Layer 16 of a small transformer language model trained on English Wikipedia (26 layers, counted from 0, width 128). Numbers have three digits each and are written without spaces.
In attention head 0, each number of a token's query is one row of weights dot the token's vector x. The head spreads its attention over the tokens so far by the softmax of query dot key.

Query weights of the head. A number n stands for (n - 500) times 0.00085.
q0: 538645597356606473326417658506560649305307497514449531364577558531459490494645523497750483634331455353523513380422437694569525542427493428497367514458304664400452451489364646490564473451507713698589660514317497454555567418468530186445471665378526523419353510468311330447490359537765385515602211562463555704284647538396562446544416503263613517333364374524606530592507601521374627605648
q1: 700308517387429236430408345508613536537492462375789440500393209487301300381396356219712504231241565228696525655531424483532464487762536376699439703488413458452349728300532575478772333590573182453504534566374454425242754516524390595434693565678307550369358343678304404327435450538577748322469748404542491407338441731539417457517463640420638584365828451653478485534765426542552643325368
q2: 428688504565620674381447743383369289566404588530481384359453612614568640531610563619481457867650489764476521390534524470372553485459369671224603193566626539537586363642397539401392536430462762600504551608543493447698468463483585612477406393354601378701515522360788613714562423568555453516538298485386507624601589254637636679493504489528497439682388573485289468442337671468412409728525
q3: 456668452415314655445504756565388462658422643504550421550329667478631504318511590425534479864355548629415649582489453493554530485591667562306586402384587617419421404640413661692593468383215904752615392581394278500658397537503656337717422374328404452644422394432636526474645362500673443347399413529549442533489578403382683437571535525465534503412339513442421471457534552465557358776539
q4: 625510608391570454519512600649585403653491473516497413318439382560559614557652560544589476482706691464458563592791572401433364555365503581515550327571566515424669388524639540409364363482682288515500381542488467549685522392582288524477627467326527539235513408606578567380468410475468615524490538404537320549590319343653481710700570423493435460442430536532393691616500521483395520447605
q5: 296677705463241462326600566443607648507574521618401394630650552278297461713593452521552389302526536403561480416678674431416371375350456404658402679456435469384554424500579645361454535476582410433614209514566781362483549480378362544458359564504531374264452360400352408225579436657413592554559453619483518482567559661525298693392679602427530632503450447529557610461619602522447493447802
q6: 519535546454473392411581329394574648576657392507374514306493414598511452467426463490525520251577549438589517434554657461415460575325507317455595371523363493454385507485511470469490448686664280404608347369707677503596637323455246660537590477470477480193507521633376352235570562422497755780593493511601458457346371567408405723442426562496477403486677369641490760618500520580445716500633
q7: 504594463431486360394507792474582281511535604531496371686727506348391493633470620566512400265703601453594415514565510421512443466328359571756431500584341493384629594392729604238332599419601484445489331620432812311507460579521373408321284434360598454374424590555288520413656527641524580403561526613396374519558554520590153654522796507444406600482349739593507546555515546389613443430747
q8: 338478293423639375409476713535552407357214593407489511700627570262508518629525579532590493724485402553612349653455424547653592194580445651467354629483572567544564485539474510464383567394357674630583739664381558355480341556663651397294512673368531565626375409389496649555287295675450425332233518566395522633557545464562482509433527705597453557710450698587529465429299387478606392393482
q9: 458394550415307367589442403503537653537283493446437451485715533310423469610525490576702364464522521489523386679642477656761637371373453423413342468315607438425497642345540608539465514620588378362473538628510715321510462529607395383585530603261457621357435341611355475266468315606379601534420412333524567493521421429457415739236463597527487306517536445744490722517518423626591594556751
q10: 391504496570408440588528369411612676402205524457342504518531592297396439559629504500612352600530483548512224527607607588720675275404254488393387442402615362496410672353357672607394749583526478277424545840568512416637386336619317488518528660250543642344504446461435559288413151794442520671312433391576459657520440439471421823168412748518442257649515457592484714356380425638611483565735
q11: 551453514520534566380528577583383382598687452614470507538328500754516447429457490486336590492466457552497732470345592453204335836626702575497651529587425587543520409600571397468658380449541564574404433391448305751436584596319705677398500419697466442621573576427627522727697602267633415477655626594458514383535621549467615266702489254581527593434388522363560315585585612487404559401318
q12: 431799412527371383407464436377452564540414625478549645621366646345309574508550663595705249688447534531508428591336538631664534295244410372392338433311787353369520432379242528317414887492544680361371471530650520130658451531727620592560436705514544540492551366434410504337441280699547455803375425437492454517360532554445403559206633582369292560630303500702458676372314349551450349636766
q13: 354529639371477178423427776580578282387442486578596491627816508182635737738614613785693394232385514406710315835525190443681598111478544260653249618339577556361768620658505688467533449473520490728573594519528686189388402666820563405500313576392307319504422237659360446383386480606580701294392533644413614344421707648639189472495505547715326711777496637467585525608466383558579373533607
q14: 336478567268132121326623387372782721421459389625278445447707472456560495625517358630742286227436767033588574547540677494635665460326364284642291528594500462550432573381679521511495293584766123192319226427693595303458419444785062652579552458405145474156404283731288388200456285479397837745523589455618334438337264657656211812462594771458282232548765538745478800505506353703342563287743
q15: 562446638472570419404636492382562482558415398609532823362313474546492578486591363597528540618560691270411601593641556714532730508412379261601457651500478367435357435402448357515481522507726683418624752346684663223338459493710266728585425593520335439439426370631347477379390292507504691558656317320643451449299485573646477409485266489385418510404496493462198593575512388300329625556467
q16: 535789335645636513574557560395561521750355596383447833524256612432391496349605768482476469584514472590586682504670253573698879174403500696416448518504396118312414468700414298323236711314576572571719617371615517198590602341601410413593348534495435595513384386186684548467432634456534487530195418399482600430616752199325500477509219478495406622593420579271726732473316366508693401720487
q17: 340463376571346511655630485536318633555605448448419392271671534416770269572606379586496560575412204515452535329545560456434537597628496594527394649514206514676671279520527423554450561445234428472545511507356483853655251416443516514601506627614603469534325610422471506437762554391524468602407380504359467440536740477342639590557500621626405354299409405562717503392632410621584447364564
q18: 720533702394507398604384809435447483517415605680512500590473453547384482562394476525409401525665386584486521448496705559376492608544702580574580478424427500740510652527675602515439378590538542607525471592528762482528550497187375465386503455260583448431545757765511581537635465461704532496673551725465467440633709550408607388575647249571740396496571408669282321551545639266355451590357
q19: 619518464554521840438510452455469470589493434496454597678419466739208652267525582472609486400527587542561466357504434438623426493557611676463605363442341447369330632399696476543543450630428268525528367379479524625387836347400484500561590633500534652527422809487678411656612435261251479492660569705553630670653296666427671365599550514320524503493533613507428582500403383500440470707429
q20: 436486420484557547251604518340557472556668523642408497515070632614425568539635507582392477532369399597481582454311538221375514645529620516449625314734480476333711521760619380404558435441641754409507377388500480540366486420414489622380355474679480372660228632439548372507576631440368446530450649514457590468415396544675549342635441473440539636523589560444510679606439497436500514630635
q21: 513287523421300362559489527616422423544651604587447363397735516612915504453492336477524519584298423472558566554468465388443429720621642573599537615717511699698819360533552493489666208544468371639530485558373625766504564571305580438349493438649420368602264709371462354543719605470421549338599458500459527311526634850418655510568525602841395503272479500392450537538699522534521496356447
q22: 700622491341500545645653544541512602600433542497500656688291524732365488433444559588361314785594385374494524649526631512510624528509665500432497386433473452456497422613429643648418598386697516452604475663653349354658361611543347644588423523647427574442528422382451538449540353554439567574325550603626426471619512423513556526479424485430631601662409524615469465288567597609403506497455
q23: 549431493471543460340570633765576371542394533458714334628548360473474648610514451527450792445730631525532451616539481459489296304411342353437373486419513654175494569294718579449473486526565496584573520406560631563487386579633677507298608606578412542510553324666460609475476532470404493478465579684556325577369510544555393565520507682293545463656516634738629446391496660497753546568446
q24: 401458539533512697395569421675553355503530379513428580427458365568683427570458420452429647403544790429588540667634245360490497421524523549512568519549626308340369520618638248526586446457443473472522494415544410503310538610655578389610450491538341592546490315539471543639416514315446662447437519569422578311351400536467620433699376440577436532556655635337712514535493377732524490465424
q25: 584416399309507473585698465549594341553666537511478339685500473833587585556458457473435463524766311522555490435425688455507568472500272454583647479608464493374556511351641711531510507480780638316293645595322563530569490564442385672441488533616553556539536626607599475582549365368545493526696608433665351568347379538798430535554467476361445416429567703710359579369532566339462697349639
q26: 307647407708626537236674570486696545504403349457358606770311598408726568576742409398592556509331350560493657568599486596435795383464339449430419580637237425376356279488348530531444628417608689672614477531352372272348504588684277496445379547793257555413500473375447470445565460515628651434417423430522534516511426412721596529384337511446310516359285463215607617447274496426482567402504
q27: 504669332601478486598496523497357758528462618492378566444608705485605314321552542354535353714391313450654500416585452676658718382586530532582454574458291384631402447552380457600383603267387414511572629620450376622560431366353377440706475573548708574591367515175588336359504500579445562633316526278568604550719641418406650596406322693737374497385466396515725601342562292686469442427507
q28: 633531767536605602524718460413402303482427339444628454479295517699258553441332378362557590348668571557515530339556611512339468588645532381493593500797333496315361543291610421516404331544463659389530581543436597556220595543363303585208443357584452563316775551670722541668492545140558469551588547579598407688469390486693484539781425492328654448481464303445446357380335596377417484596313
q29: 536605376533425528513575483491472668475470534607414510486531635380832490347305377478638466653265585432515469469741464670741750291374477525563366494604583361490561503483270294468468730392473469440516596634487488559555592518461489380595558592821497519457404520416545426563383599434515593454493295493575591424513635494500598667566300525539418619522422667422616642503356404588536363506481
q30: 449196527469372599513577426509644223629621516592475438337599480374561575494689525549521462424608597455553563547596457320321541375475558462521579427416519400550703591454745602757611246632445524578459306487484465576437503299521500623417642565414403554391354440438419351544424524494423500414691610717471414524558532685580593558555482662429435533294647595340368512470250402413564579696471
q31: 301447534534663530379687415574533316523523379456601509484503281534771515663599462328388690387738546529457471512671523379500705396429311441382441616587512380420370376355433435485428597480516516515394427565402406609335536687695382526432550457470483538399588395597470665475426374288583557540462491416518451563380482469500589556614399464420468449542426425302576435467290506495590459524470
q32: 641572414273624551669514656263362623464380724618687443317719650614869593568658486612445445730610313754160573576564618591460569617306412386158588509254427658548513442582341546690453589437246690565358325418514295555491253338522369364695113419279405777554500624500725240598700600560420153583417591341804576593631518434303476646305404192562563117384285504500405462566421609446478402608528
q33: 270596383511396555406298549473471437477503647398411527497484495557595526432434472459416410517296410491455577438305519476554518323594549617431400685354403614403399427487525667545735515443691669585650509479454514558463316442503543560556441463619392423596460557400556534301569475555653559494583371470578530503309567626500554455375338614351480535355274424512331495583528526610530451671664
q34: 659544508551571556597585492398664419477362471548442432535570563516354511689549526602460479283578607449495398521593475459346458492376489458437389394636474519359693561638571379312355503531483385433550505422476544489549537480520382453322514505414523516281576536418608486489429454540495360565489536434354514466621404447768417657439573422402515521657439576522473644560392521445470545360441
q35: 132556474560446554426533675408608333573468632588450322523620624393378559728711631724281367688613509603411381217673449331432407364360364652378371414666631513331674309560585529359255703382415820727438355470508717467573336476476533549320471601463638398524430565276601693513564270734476365677513384526143453597719683378517474479458714635477432522625187807375359504432420553474472318500777
q36: 324539637327265426461476408512554574457520403539511500582646536444511527513318626459602355167295637176523523552554484409526457550426554267519509663585586469496549496474580587354647394688529255394698379246568603480362578535522366473581429480669348437349400321568319300168549548399481658534654598581635580347363486644546276506344522575455405497466590506525486610697651460546564532517524
q37: 519520469576520477435428213431500600529611520580396557464409382605419225346218391300451569383496394376462558325346525660367396732403552325484610642522500427562305651329539402615527640596542329477242493339733513493510563422522552577693526478595446555414611527607330500448432493336440520632612524404595568434430615466247531430434540387372586401352512311449645399450623574574469675587576
q38: 672563519509506564532509305536385614524588521394589568286560532591558399385381464389536663619326513536500429526396422550434355749590599437583588594418631543550309592396444380500632411441418411619542509345606401611417674370428528482676516456591346417571599472605396428577553681345596568497558569358554634417270576494399635300506291423510512500306581345547593388528620592467431548574335
q39: 625463610500422555340539306370547696604659403533436692357331466678527421419350415364513516444551626580466508504462805471457454707327612423250636443428388350610229603322458496452556396658750428310582347283665430640473540474392246762514483355592350589359637512700404378425557543406353744667713386316814459463369358567443545591377246369395625252303616270431597646500638631546481613548627
q40: 540513570348318269466503507456593512553488459514588536539596585271486523453503453653683474237559570452609326650486512610634568422380544392573555480316491506473428641372497529523477467594687354380436444594539734379487455448644354566609389594446578465328371307682207339347500545552444709529452510443522470398422449628604343690306317542561435428506537500603526700438507431625521627556724
q41: 533526755504314479374496430492595647504814314730432449528228500603519479524483308437455429273495617365351651549487768374281491702396518385508568500512312492600419491422590471543690280643738450420368121357496549566272677516417245745561449411653256484310421530628310288245603608362596830649633435565583448390327508756374375621471454508468315363329512328366329752581647663511373682674626
q42: 513448721474311392379438488688635500617679535829428417487530388492548504560336508461542438247492705250470656722616555383449500561348578367566521496489511590717575629586700515496704229663638232414485215399701599431455578551621390637760619395354375477293500368578296271234496563403411689569582520496593472336484469683355283662648589504655530346589644420488591664472632508720562644520672
q43: 505532311671575721616376556459346435457269636326548618461583477422445410539551613514433668763438500648534321216637311657616514350585462753395399578491426424315358435598271266395172779322065586648628800556402408570613625424428762204573512590441760491746491454283644698781418524393526243416232477463509765613549629231431753439540218406460504481433432444320636344446396474364685198482303
q44: 862419408267542525426443433350249716611521521432547558293614354701576414334390469496485589673508463251531713428674369722659455631490583479520548500459500532533476430437649461679360453566450342231578344481607332525656615520503403695676672297504448598362597434483439487519577558272510395698545596607635328511662376476437577698661558396551534313457578468714649410384436486632601542507410
q45: 448636515357482507386757507293549556410544294421496637504290460751468639620504407461481416513580595519421694510549664405539612507422362444467397427613479333361360507266485244257343629500701607418384558474627625182503653537644296663526313367582428400411697591622579548470453339334517665496541256371567333575357320403610562639372604529292510555564443576409464653586391586417463496575518
q46: 551338555584526534520579440524417390567727583585430438358404537688585466385437485331427693415410512484489753471415403468284239680627732612572569558643519664488596421622602233481531238430422467672496473310515362692330611619302776582490640323681396459640536472482615472736520710257606485547689606587485441468558561622520653296855620381631537624348590507500632315481621533428345581357178
q47: 470484492475537515492496417431392445423634545444562550309533421671437268548473397416249755411524414399445526157448618394089285881680480574475551573599533595680482394492642351512485504482358358572522365225571430750632614500443500792476553445584680430496540566424477613575710622353561446811640698551500488556504413614476578152651562451458642354395493432555619337423608437537468404355363
q48: 671712559682613530559564317479515569526456463384545766571437347578236439518512463512528538536643559496551274375504539583707696305381292407468641562375448150449023607391577485422389638445520570374477597382636522189474378396680290634667380654349603515386600351703534600328352307405562600660356422267485492532515368368606559552409376492247544438526486456539446582519322500445435436731618
q49: 653699438493716702316418536318694404500471597369557546574355500562201833434585702572504694491719449649587511394516493336377488393389579360294469407475622621141518379517544764458523637800605768402400358586609456247559629454461538500459398569363346445464421481478595503389659476654406374734182632559257693500504440418574399484519533481387504542650447426566488520569220471378600440584523
q50: 456450340494551666520593642438325368688435405391654696595461421517522370375586337451379497743618430590475330488442594467342500493558442478378695395435226400553478513475472694566578497597507777451401618507381522570534487400582489462473378712457650588559328646454623430402546424423408503382456384523503550639513532454560636462271426714421593381487369512390221535493551670497530527722620
q51: 432407291313441496422314457620363749464468581524480363443632418289508300565369547481508489553452469428475485507397489756402401708397437533482307508402577710671699551727725652412470636354468379429689546461347614637682383535415597416541684637396475485507189655292481551425473734507357386400658481620586604571549425447383461631436475538625547442608571621755561446515914573823670460348673
q52: 441310428473394417471493449516627391318603503665590451318706352514589451779536459605359479488500521366550422517379578339511569467431336663670422692403547531618446341382362510900448433463489366584586521511303520555497538575441484483586792376469433439567471496662507484700511455700424735508624446576297482624545476598331693432566610661754550598293533547353511378627563341668644485416587
q53: 377333579504592640546472386555400412531639472585474312412566511521559500559554480317302492405413529452492551535513409325219275601715627689603434702558401782579788316500599512574756353441107426524476504429191437842340763591378591398220539278518402453461284525273520445682583713693508459281730496730500467386342464625446504400609592642790399555315355550317611475443688512627470509443387
q54: 547441410606391602650485389368395716511449515508496450458525643445496447249394685362346376688381504573489396339617511618393356580699612727604421352496355523740684393542480414733358473467321390527586469705156582913614660396381564311441533449529566667526392798246573424736547562580453592589496371654462601572718553418279700552477628726681496480439525368512543479450585459647669472608401
q55: 746467430411546518452571362356316642587370578542729743304296453559144302365540573720233582639589467546424427538405604774613398523282425546510494551296587532452535467630450733547417594309753535313719664496546577440490439466585480517556481438409372584517346305384392539534239361664421522583538540481553489523453383392374533573461309529441706552582405548685336497453789437558527632507525
q56: 769712722588497473539514439425456442596415473504507684466365473598252431358479340576489646560496415445635397454475535712511356479559586356452503640576667466348272365365449513566490462533482537387642708550554359332341671468464442680544548421632381560322525324696552546611451323412480597705496665390520496604538541333518532637582433558523664509466413128521670365309395387503390439421363
q57: 751639628622693634537581630497567226521619476451462673647262658736345639483529617521587588437481262599633628579248587324573601340500619500503526551603427379302387496523583626594632443462625519422535489629412375336366568453574384704438379462708466590387474526601600433578525573571459403559407697338532478504400521557860332527567376557496312546408507418339605618586357393232286684453440
q58: 698599700566603695568506369484453511581423459406506630627471531494317545306610532491494213789461515439578512687434517472425491613500575482402532402391512497432529435418420574789509401471570426353550445475577310415572464466599439567538495658540607512540653478289575365513534362619409352536251472466633454600548426430639608563285617515394428556586461492451382425473456416605461535491395
q59: 660589396321726370527389371439593491260496338437545606644529369500446492605446456840660426610629229444554452431476606628585678488439394280489402481410485590407511597352380900531357492551709500541378584461597438400529323684550339668596592583483435412384657411807458710457404185545400334583476469438310419630658440507671562548451410300218594606653493510581313564489373599406560381413650
q60: 590473630500531568682517539503517396704437591627444369553528465553388344486615352648488289693469292451536433711375622568619479404522642416619625606453497471568514527370577568638538494472448383460435480679497548469408609416402607671513515647576414595478322648486564482527568376646459607519406668554637518500431583457503441598282487552443552552571560377429386539588619601505598403546679
q61: 398389459660553503479566594713536686516468685581438330482518625469855443591617448372379550614529514335358647655645503462591641244408535533437467626532356553483481354537368404599641584422539511399622602507553313549445577522509568412503556529718406647720521335277476361461425565627423666400437435417659459433365397456361559565520376574611400468550541608355612590486702220614658737402446
q62: 447485361671500493451518386573554728687416532442397485568516611444484482408530560445558421620426579609651280440492342786725400195361378439582431429212642376372275508532305302504408662366399504379482630485522261446528606266510763564507637679677521681549462650385511549477392339598590522674462556447626638733434344349270436503387369624347433444670407461553637487393519298709517473574610
q63: 443553661668462478517538457610220485710503528544562584549413544477429449451660537628717358643387296555543506654571527536569604347515604453587589585377376319615574450405279484565490439472374558573484400718408569616435391374524425450465416423437383777466276451418596500433608435468649580514423529523453366386542775341526621595274746513637472475443380383451409531529365497346455375500510

Each question shows a short text with each token's key, already scaled and adjusted for position as the last token sees it. A number n stands for (n - 500) times 0.0014.

Then comes the last token's vector x. A number n stands for (n - 500) times 0.011.

0 "als": 491401456452480518491585546536562418609645592562453447486429522495582511438503444523461558463414503486458494478511491499550495496391551535298316491488459494568481497577473491478420580593630550
1 "\"": 533447552398715584657642374814854229580519805773432315486482494353586552518662551305609485584643451467579500500445291751697693596255652902052357801611523350496369289524586633499690541436406503
2 ",": 546549421360638602661607373533621309425486693638511480491477394402505526457491470506531523463558496419613440587465540559538623599367702663289514616554478468534432543575545501478547512498497484
3 " \"": 510510426465638616779483305723725294606457827744493346473483470292575610477603583353597461481572545481584452651463434734620758666208719843148422833590505344426224283550569630575702527415474507
4 "B": 449436383722504542539483351554429413472641669632573471478487500487477529536493471469513422508520610643334457681475663624585659631395586597345585582509514496503461439533448542508471448446488501
x: 503450444493413539493462390490531516474519526466484475552489512520467499497474433461479517558509548486505551476605454558513521487503470467464524558485411588468396531551520493470596433589530539585503467507479466521539508464518398501511515518500476562125553466603557397469483482517509521491516454487532511427450525552494551397453454471558490392528499410492493588470481502533546485521540
Which token does the last token look at most, and with what share of its attention? 3 " \"", with about 80%

0 "en": 496520523483478543448579453443530475519499555505553513479485439540533535446566443561436569437393495515573426464474412440479511470491581565462445532538426467475441518430477538551453528492514429
1 " at": 572522434265670685708687390562536362456599662644479472551496422470504453476523534484517538456441381266697445577410463554666671610374719603291515596496506455531484554525607566512461523517527546
2 " c": 497626322543514550637579378666505302414576684572533475437436414473481541482567490471500451532454507621538418662505553635667626649366671624276412553459543552516441505496476486544444484486469421
3 "he": 543608465568558572485595423560411440484572608544536570455517437527431533551472492519378536605527390587495652602490556529575571601503538451438412545468549550648500493414395440459538533482498630
4 "ss": 573469435538437486482578489397440513609593531526479480464586581648477475548590371539459511473436516607362438546478536452490473443485473576422563441440568447534501557511474476447458442508590400
x: 552511629451427517507482584489614508482573450471585483515549558502485464401530480429499411569575541449481467406523537476609489482406519475569531414505539485497395606370503468377568545582501436523496514450430497439445428556580435384474587456595574403493464431600491495456579504501553515479542465473498527473496513457458487426471706524592470365410513458433522484472492488565397443445511
Which token does the last token look at most, and with what share of its attention? 1 " at", with about 50%

0 " M": 509558462484564534699508408677470357511623694588487517466462400532505609635410505444475506456563577386616316592512572563665653664388607543491545532519437492543434420480552480498570521501569435
1 "a": 567478560553548459525514453616547513441458551581494453508370463449538597501541497389501458583570541470456492421423478594541552529478551648442459541480528557515465455570432439549511490562469503
2 "x": 553504458406634557469645408403415609427400534489504547477518478621415500505512403586400574493396534497551494514465434488469528447479564593490420444443404496542522484405444587543458558617500403
3 " R": 540653364721417539635543391563490412471591612513506407498587538506617567498552381500527499466386427687398358660523595584632597642361671500329446507607452512456455588552477505567541491449586394
4 "a": 489538514514590465544431467600574490454430574593457451505425452418560550448549473432578508629544453475527501471415481576521551519459586600393497534496535531476518473566491418539502491575499492
x: 566496495533601410521436516489637497422376493501469449439564546562471464490476486540536618502582441590477501554468420413484488471525473455545498571503451579512386538563506461516539469543481443444534553459583465495536547459372417525513570380508510524362382452554549575481479486428401461465521587522510539463444472551398495662421568513456477483575443614436495563426516472538436486522558
Which token does the last token look at most, and with what share of its attention? 0 " M", with about 70%

0 " N": 458576462436575562688467433599472329526637647503526528464491460579491525531437479529475573467468479324674357596514574545625599655415508437514526486513400486549466494496568493497453561522545407
1 "av": 544376623533525427418487500461479553610476528631531544489419402487503467492593584584461599503534658611501556437432480489509582537498483565577504505428542597448405434534501517443504508602554476
2 "a": 501439528548528484455505490471511553471495538600554507515400471492559518457577515506483544605499555489525523400423427520492525458512544550460457518499516536475471494536417457527488478562484485
3 " form": 578598300435515628637628353608541305478582658601535594546495395557452431482581468555524582467442531537477426628513544592573649628413645614266442588465432484531357481474514441487485529511491484
4 "ed": 412550530467524560533489468468629396510489555593449505511423472439523499474608575530559565389516571494467439473470563466492536496455527500454468553518422391537467479566647588428628519489526501
x: 498461447593398522493475512457534430479410528513496520534540541530421475472522577459519554463477475534508537470473554510626681592551513518526549712471464586514404449468449517514483629462514532514478441450485525500512501445507247496427465519586560467649512513496492455515489536503457576470564463596433510505449501407457516447440476439494441452423476488449548598574506512476479528584491
Which two tokens does the last token look at most, in order? 3 " form", 1 "av"

0 " ": 513480524429572609581714457660546361385487553540485525560491383615484507487515372507426406382438442455567477580426503503553527540456658494294472511586490574572420641519515416502389565549578475
1 "ich": 578581496384596635618553396532533418550518654572477525293422494545427568529499504557416573517515383457696509573424520601603610547378612595330433525474526560539602533489427461544479509606505418
2 "th": 620594431418464646551614418544453475563651536588538641412451685581506432505513474614307454523406492541612456631477453490603552529453503498280480410440545597509542594505267443568372430523524533
3 "y": 605513365385491551492555474401538509430465547467451531462490505558586508518585365516497455508422555503555472499487493504407486513458556462388590411514516602547590601520442421596490522509452424
4 "olog": 429443460529441559568544396526572456532562623558417474471527483530477480458596403514478486459446537469497451579555509583516578534425529572398417543490418427505386455445463524497534592481545411
x: 397503494466528467454420547341514497452501550423495570487482436446486503543520510475432581511490441486569445480570662540463521540551459450457544502492576505474493502523440554517479553482510498459460372518489524574456482468480270518520437515396454467372418558502431512476522504566470499473444515535548605477605486363489526481414492593453498543557639474512492505490527513483492451532588
Which token does the last token look at most, and with what share of its attention? 0 " ", with about 40%

0 " B": 423608429446523520627488425620519361503670676622508499471402429487513585572483532430518449498601403411673285600458565602659632642377586548402611519494511433536492398527555514497527469475500472
1 "rit": 655598445425528570622545398604521401435557598524523507420503520471467543584478451515486522453449348452577389620456512531572562618430595528416424532462447553446462459458494549568526580576529476
2 "ish": 561584474483486586597537420551574391560547638646479399422495509513531468568469530438455525487518462529541465545550495556528555465430521611353470560550576383541463534456519521534449584527516469
3 " c": 482427381575442544594586381627499321459585662586589438440456485463463525473584497461488482589452510664440475637517569607652607637362608638314363555451567623473399531484408529519412463483474462
4 "he": 560510473518528583487639421583429405492569624571605531417521481511452538562491473527362526610528485611477653614510532554561550608499566482380403575509578586585490502466359455455486517535513617
x: 502494436451469520511589673434537505555439510465391566594507485601410402563511446542575450568524549461458507441357548486367468488481586487507475487513406466389485421477525554472544424498523522544458517506493529453514475551555437491538526560468514575283473543561518536550450602442516604555537548334488475436439464513496477534452454498467535511392434510539587373503556531539578405515457
To which token does the last token give the most attention? 0 " B"

0 ".": 524456566534548560529655426462518441502517622658624437481511496488555523550638597502531587516492497495614519400391434454506595495434601727370386539576486389481460470448478535488541516572524481
1 "d": 498564433456472563453619473470435520513606519593575563532454510553475504453636494522380522558417453529579500556435460484568524515476520550455432453468537598522471519497331479495442454526457474
2 "5": 485418546518566479414579534463686448532407494543546435445579439448554561439576454515531460662479528503533522415523422491410434390554535571201495634626630498485555571497465518569429604503466551
3 ",": 536565390411582598647638384510604335430493728635505432489476393381521533443566535484542527489556511475532436578487513563524618602351703698294491610583486462546405504551528468499629490509497441
4 " m": 453456366524496594655616341631436358415588745652568532450500454513492547506597541497510557581472490664353484714559526656680707654370642626322362594399577611505439458531462511492586562471452502
x: 461563494539447455530513527497533435513540525529423506584526490551591455590468461494500500503490436498475453457468484492497479404469599434483513507500403476481432528520512433513502474527485512545522459469515485543415435428647536479483504551467501478127519545503501425461484488487576481527499517481528477542558497605437530559401541473467371516507473374488448446485456544518551499462482
To which token does the last token give the most attention? 4 " m"

0 " De": 489560545403619482698466353645490360444544615578477501423448425580515518591462452486500555457522338395615267494402529560599624657414685536471473467569427431441520525454562441567482451591540390
1 "f": 462575477390497463577548490472458464526581594594559493420523644471380544580625476498472438548523487464619508548467536544541545522434500592439544480543520496517517448538406587461450488525532435
2 "ence": 519555520468504566512625492467506482458487565592490519484509483557478427560488491510485488450485451477583523519427509541509498394504554553417487536531549394463469548447454518483413475509545475
3 ",": 507596377375616623661656376530589330393483681607509466509474394421523527455497473495510527448545529436574418586494502563488609601369730672290503598586460495558406576552509464472593500505489453
4 " B": 519419398723416553555519376577474374435643687614581441491472476481511537525525488464552450477529596645305477654492637636619643662371641613287547589532525456464423446506442541506494437438454480
x: 504450470493436534488496427515516544494502545458527454549469474491504540526488455486485494500520590487513548503558422536536483475492453521482508549493437585470436549528551499431576514549514520524490498522453492520505532491532379505490491473513521537079540512608516408482421494500497475453461512508493483472450496560523518425435486485584489463561508362496486548481526436500529492515481
Which two tokens does the last token look at most, in order? 3 ",", 0 " De"

0 " De": 489560545403619482698466353645490360444544615578477501423448425580515518591462452486500555457522338395615267494402529560599624657414685536471473467569427431441520525454562441567482451591540390
1 "B": 584549441477616505551515389571556437503531660631554538518491503463491524489523505508489421505493395517614355537448504627600635611375585613308620631539503459491403361488477598546522472440462485
2 "ak": 519521440612427517521507457459418500458592569587597508501514436480590581501636492542425574567441577467482417464432484547513532537480528519455437457561462482541545503487467490536502503589617408
3 "ey": 576516449570512585488589497427494475488575571538531499482528485627534478472461438560431511408357538477528466468490478479488525446472590540436509465487489498506494576459455463574434541539466444
4 ",": 466620331387594604681662385542627316396448706613527477504475390404536542449530468489532528452567478491501356625543515591485611602352737713279528630554486514552383562570515474476586507499486462
x: 542544492421510532544491530529455509460499495534521545551439422528499580483518486492462485524485496445442529538465433512521626479534526518442457550490462515547457501533457480534495476522517558509513493521488541465499493479508134464523528492480544418396463514376494478486456521466477529448537469474467539502484459539543515527412488473519534515562497633495439535478476485496556535558493
To which token does the last token give the most attention? 4 ","

0 "i": 467456553492506561456609456537544476543483517559586479447406515581588468460541477545375560389430496548498541476489428454527493486502585586382468506528445526391415509479382418531385513559553490
1 "ov": 489413517498513559465565503518467479523607574546603484430465527631575500418538480614375611401364490488530510488508437481496525552479582536407349497539488550457415547439374446525429574606567427
2 "as": 367508485566494509477601551501504483493548537515558482563455472558620527478571416543414590459414587428506471465451427469477473476501589505434363461572451517487476514542458503474465550565508494
3 "c": 536378527489475490415535523446530529545496490480557505525526512511501500432626409556492481463367459468540530417449391481474465462489532552466440467602519509421438539433406521508386511538563430
4 "ular": 359503424527550586568530439465568450525457604579466484502417522525546457511536468458499529452524539542488465514505528583475515454436504626427566577477511416540392488501480474485497505566427425
x: 496542519417505502521479491513493544462504493492471591550474495483479476510436511511533438532491531545517528502533547495614554520515436565560585482483507547481325528468491490492488468543470522468501440472534571496469509582458159531377510503429547532521497464532449452504509505569541459560462539601487512523479502323428458547496483543531504487476532461524502552452415489516508463516580
To which token does the last token give the most attention? 4 "ular"

0 "\n": 355430553337567675671671467707653272598760739657576461454444596514566450530539591547400564538541565377700559557472405588741659657270457636147314576494463405586433413488375529464586514546496539
1 "-": 574452471429690653674672319527415428426647651605646498413378501584522456601492617531477591479554452403683454485370436570616676640396716746514425472520360376561505509404464519519499463645440468
2 " M": 420627345589496514688531363656447346476601692626574504502535510524524540538457440500466538484458512509506382667551622559634661680407703548371486607552489559479382478524446432483515547481535436
3 "ary": 662599379391502589501506465365469577438438521511411516570492461534455503486509431494509400364453453542519398558464565508447545458500461561532608441348480452585587519481488504517461502515526403
4 " L": 599521393740440475615491324605461347462659657544542398444540522505468500566423418485469486471466561700322471647548624583578625685368621562365497583536448490513366531463474478494544460448553394
x: 535521451495509538531531571483540464473482460434562547592489466508529467451450483523530502475522503496486481476460493538490445533505511467551516495558495517588535507532484487518435448544530511498534486529497537541434527477549451487519447545493490572058468455533535426437515457492475494514500452578531578445478506457557452473409533500559571507447548366517482516500537476473482482511532
Which two tokens does the last token look at most, in order? 0 "\n", 2 " M"

0 "ed": 511502507455518530561545459443557487508480571627420456494456482475546471453642504456564527469485407459463556511418512495516539432437543550448489521547480377434531519539605604489541535468472505
1 " \"": 511487542470676551724540336737716301607481789680477358482480466315566640504572540324603443466567496475609487538441365707620684608256715804176501800598504372431278300526574602556681530404495473
2 "I": 578717399563691691681530325644412403526598628630613497454535526521556464535313468546358508490427536382662382679462665627598653703379616527351514600533406579508465517577419405520405512526509498
3 "nd": 404483465664393470536515448544420384396583566545479589514461433500419508469507467543559505445483560631435362558510617498549576603512561486465489527488555584443389579447475439437467500513446451
4 "ian": 372495464564530574524453454451508468588514583554528470488546509530504371446384440593435462450366600546534487529563598522497547557421475489413455553451551481516373604487442422643359642558503561
x: 425546604497562473456543480508509630472477513476526555489451461562477548547481455481519484462541518441480513538439569442513561543535430426582532506439507620494465512468498468543414527516502472494505509486580575628505499543505284542467536490455554511436612605653498469438493417489521333504460521457583459399487425334515441596533449448481555479508565562558540476506412526596538509570501
Which token does the last token look at most, and with what share of its attention? 1 " \"", with about 100%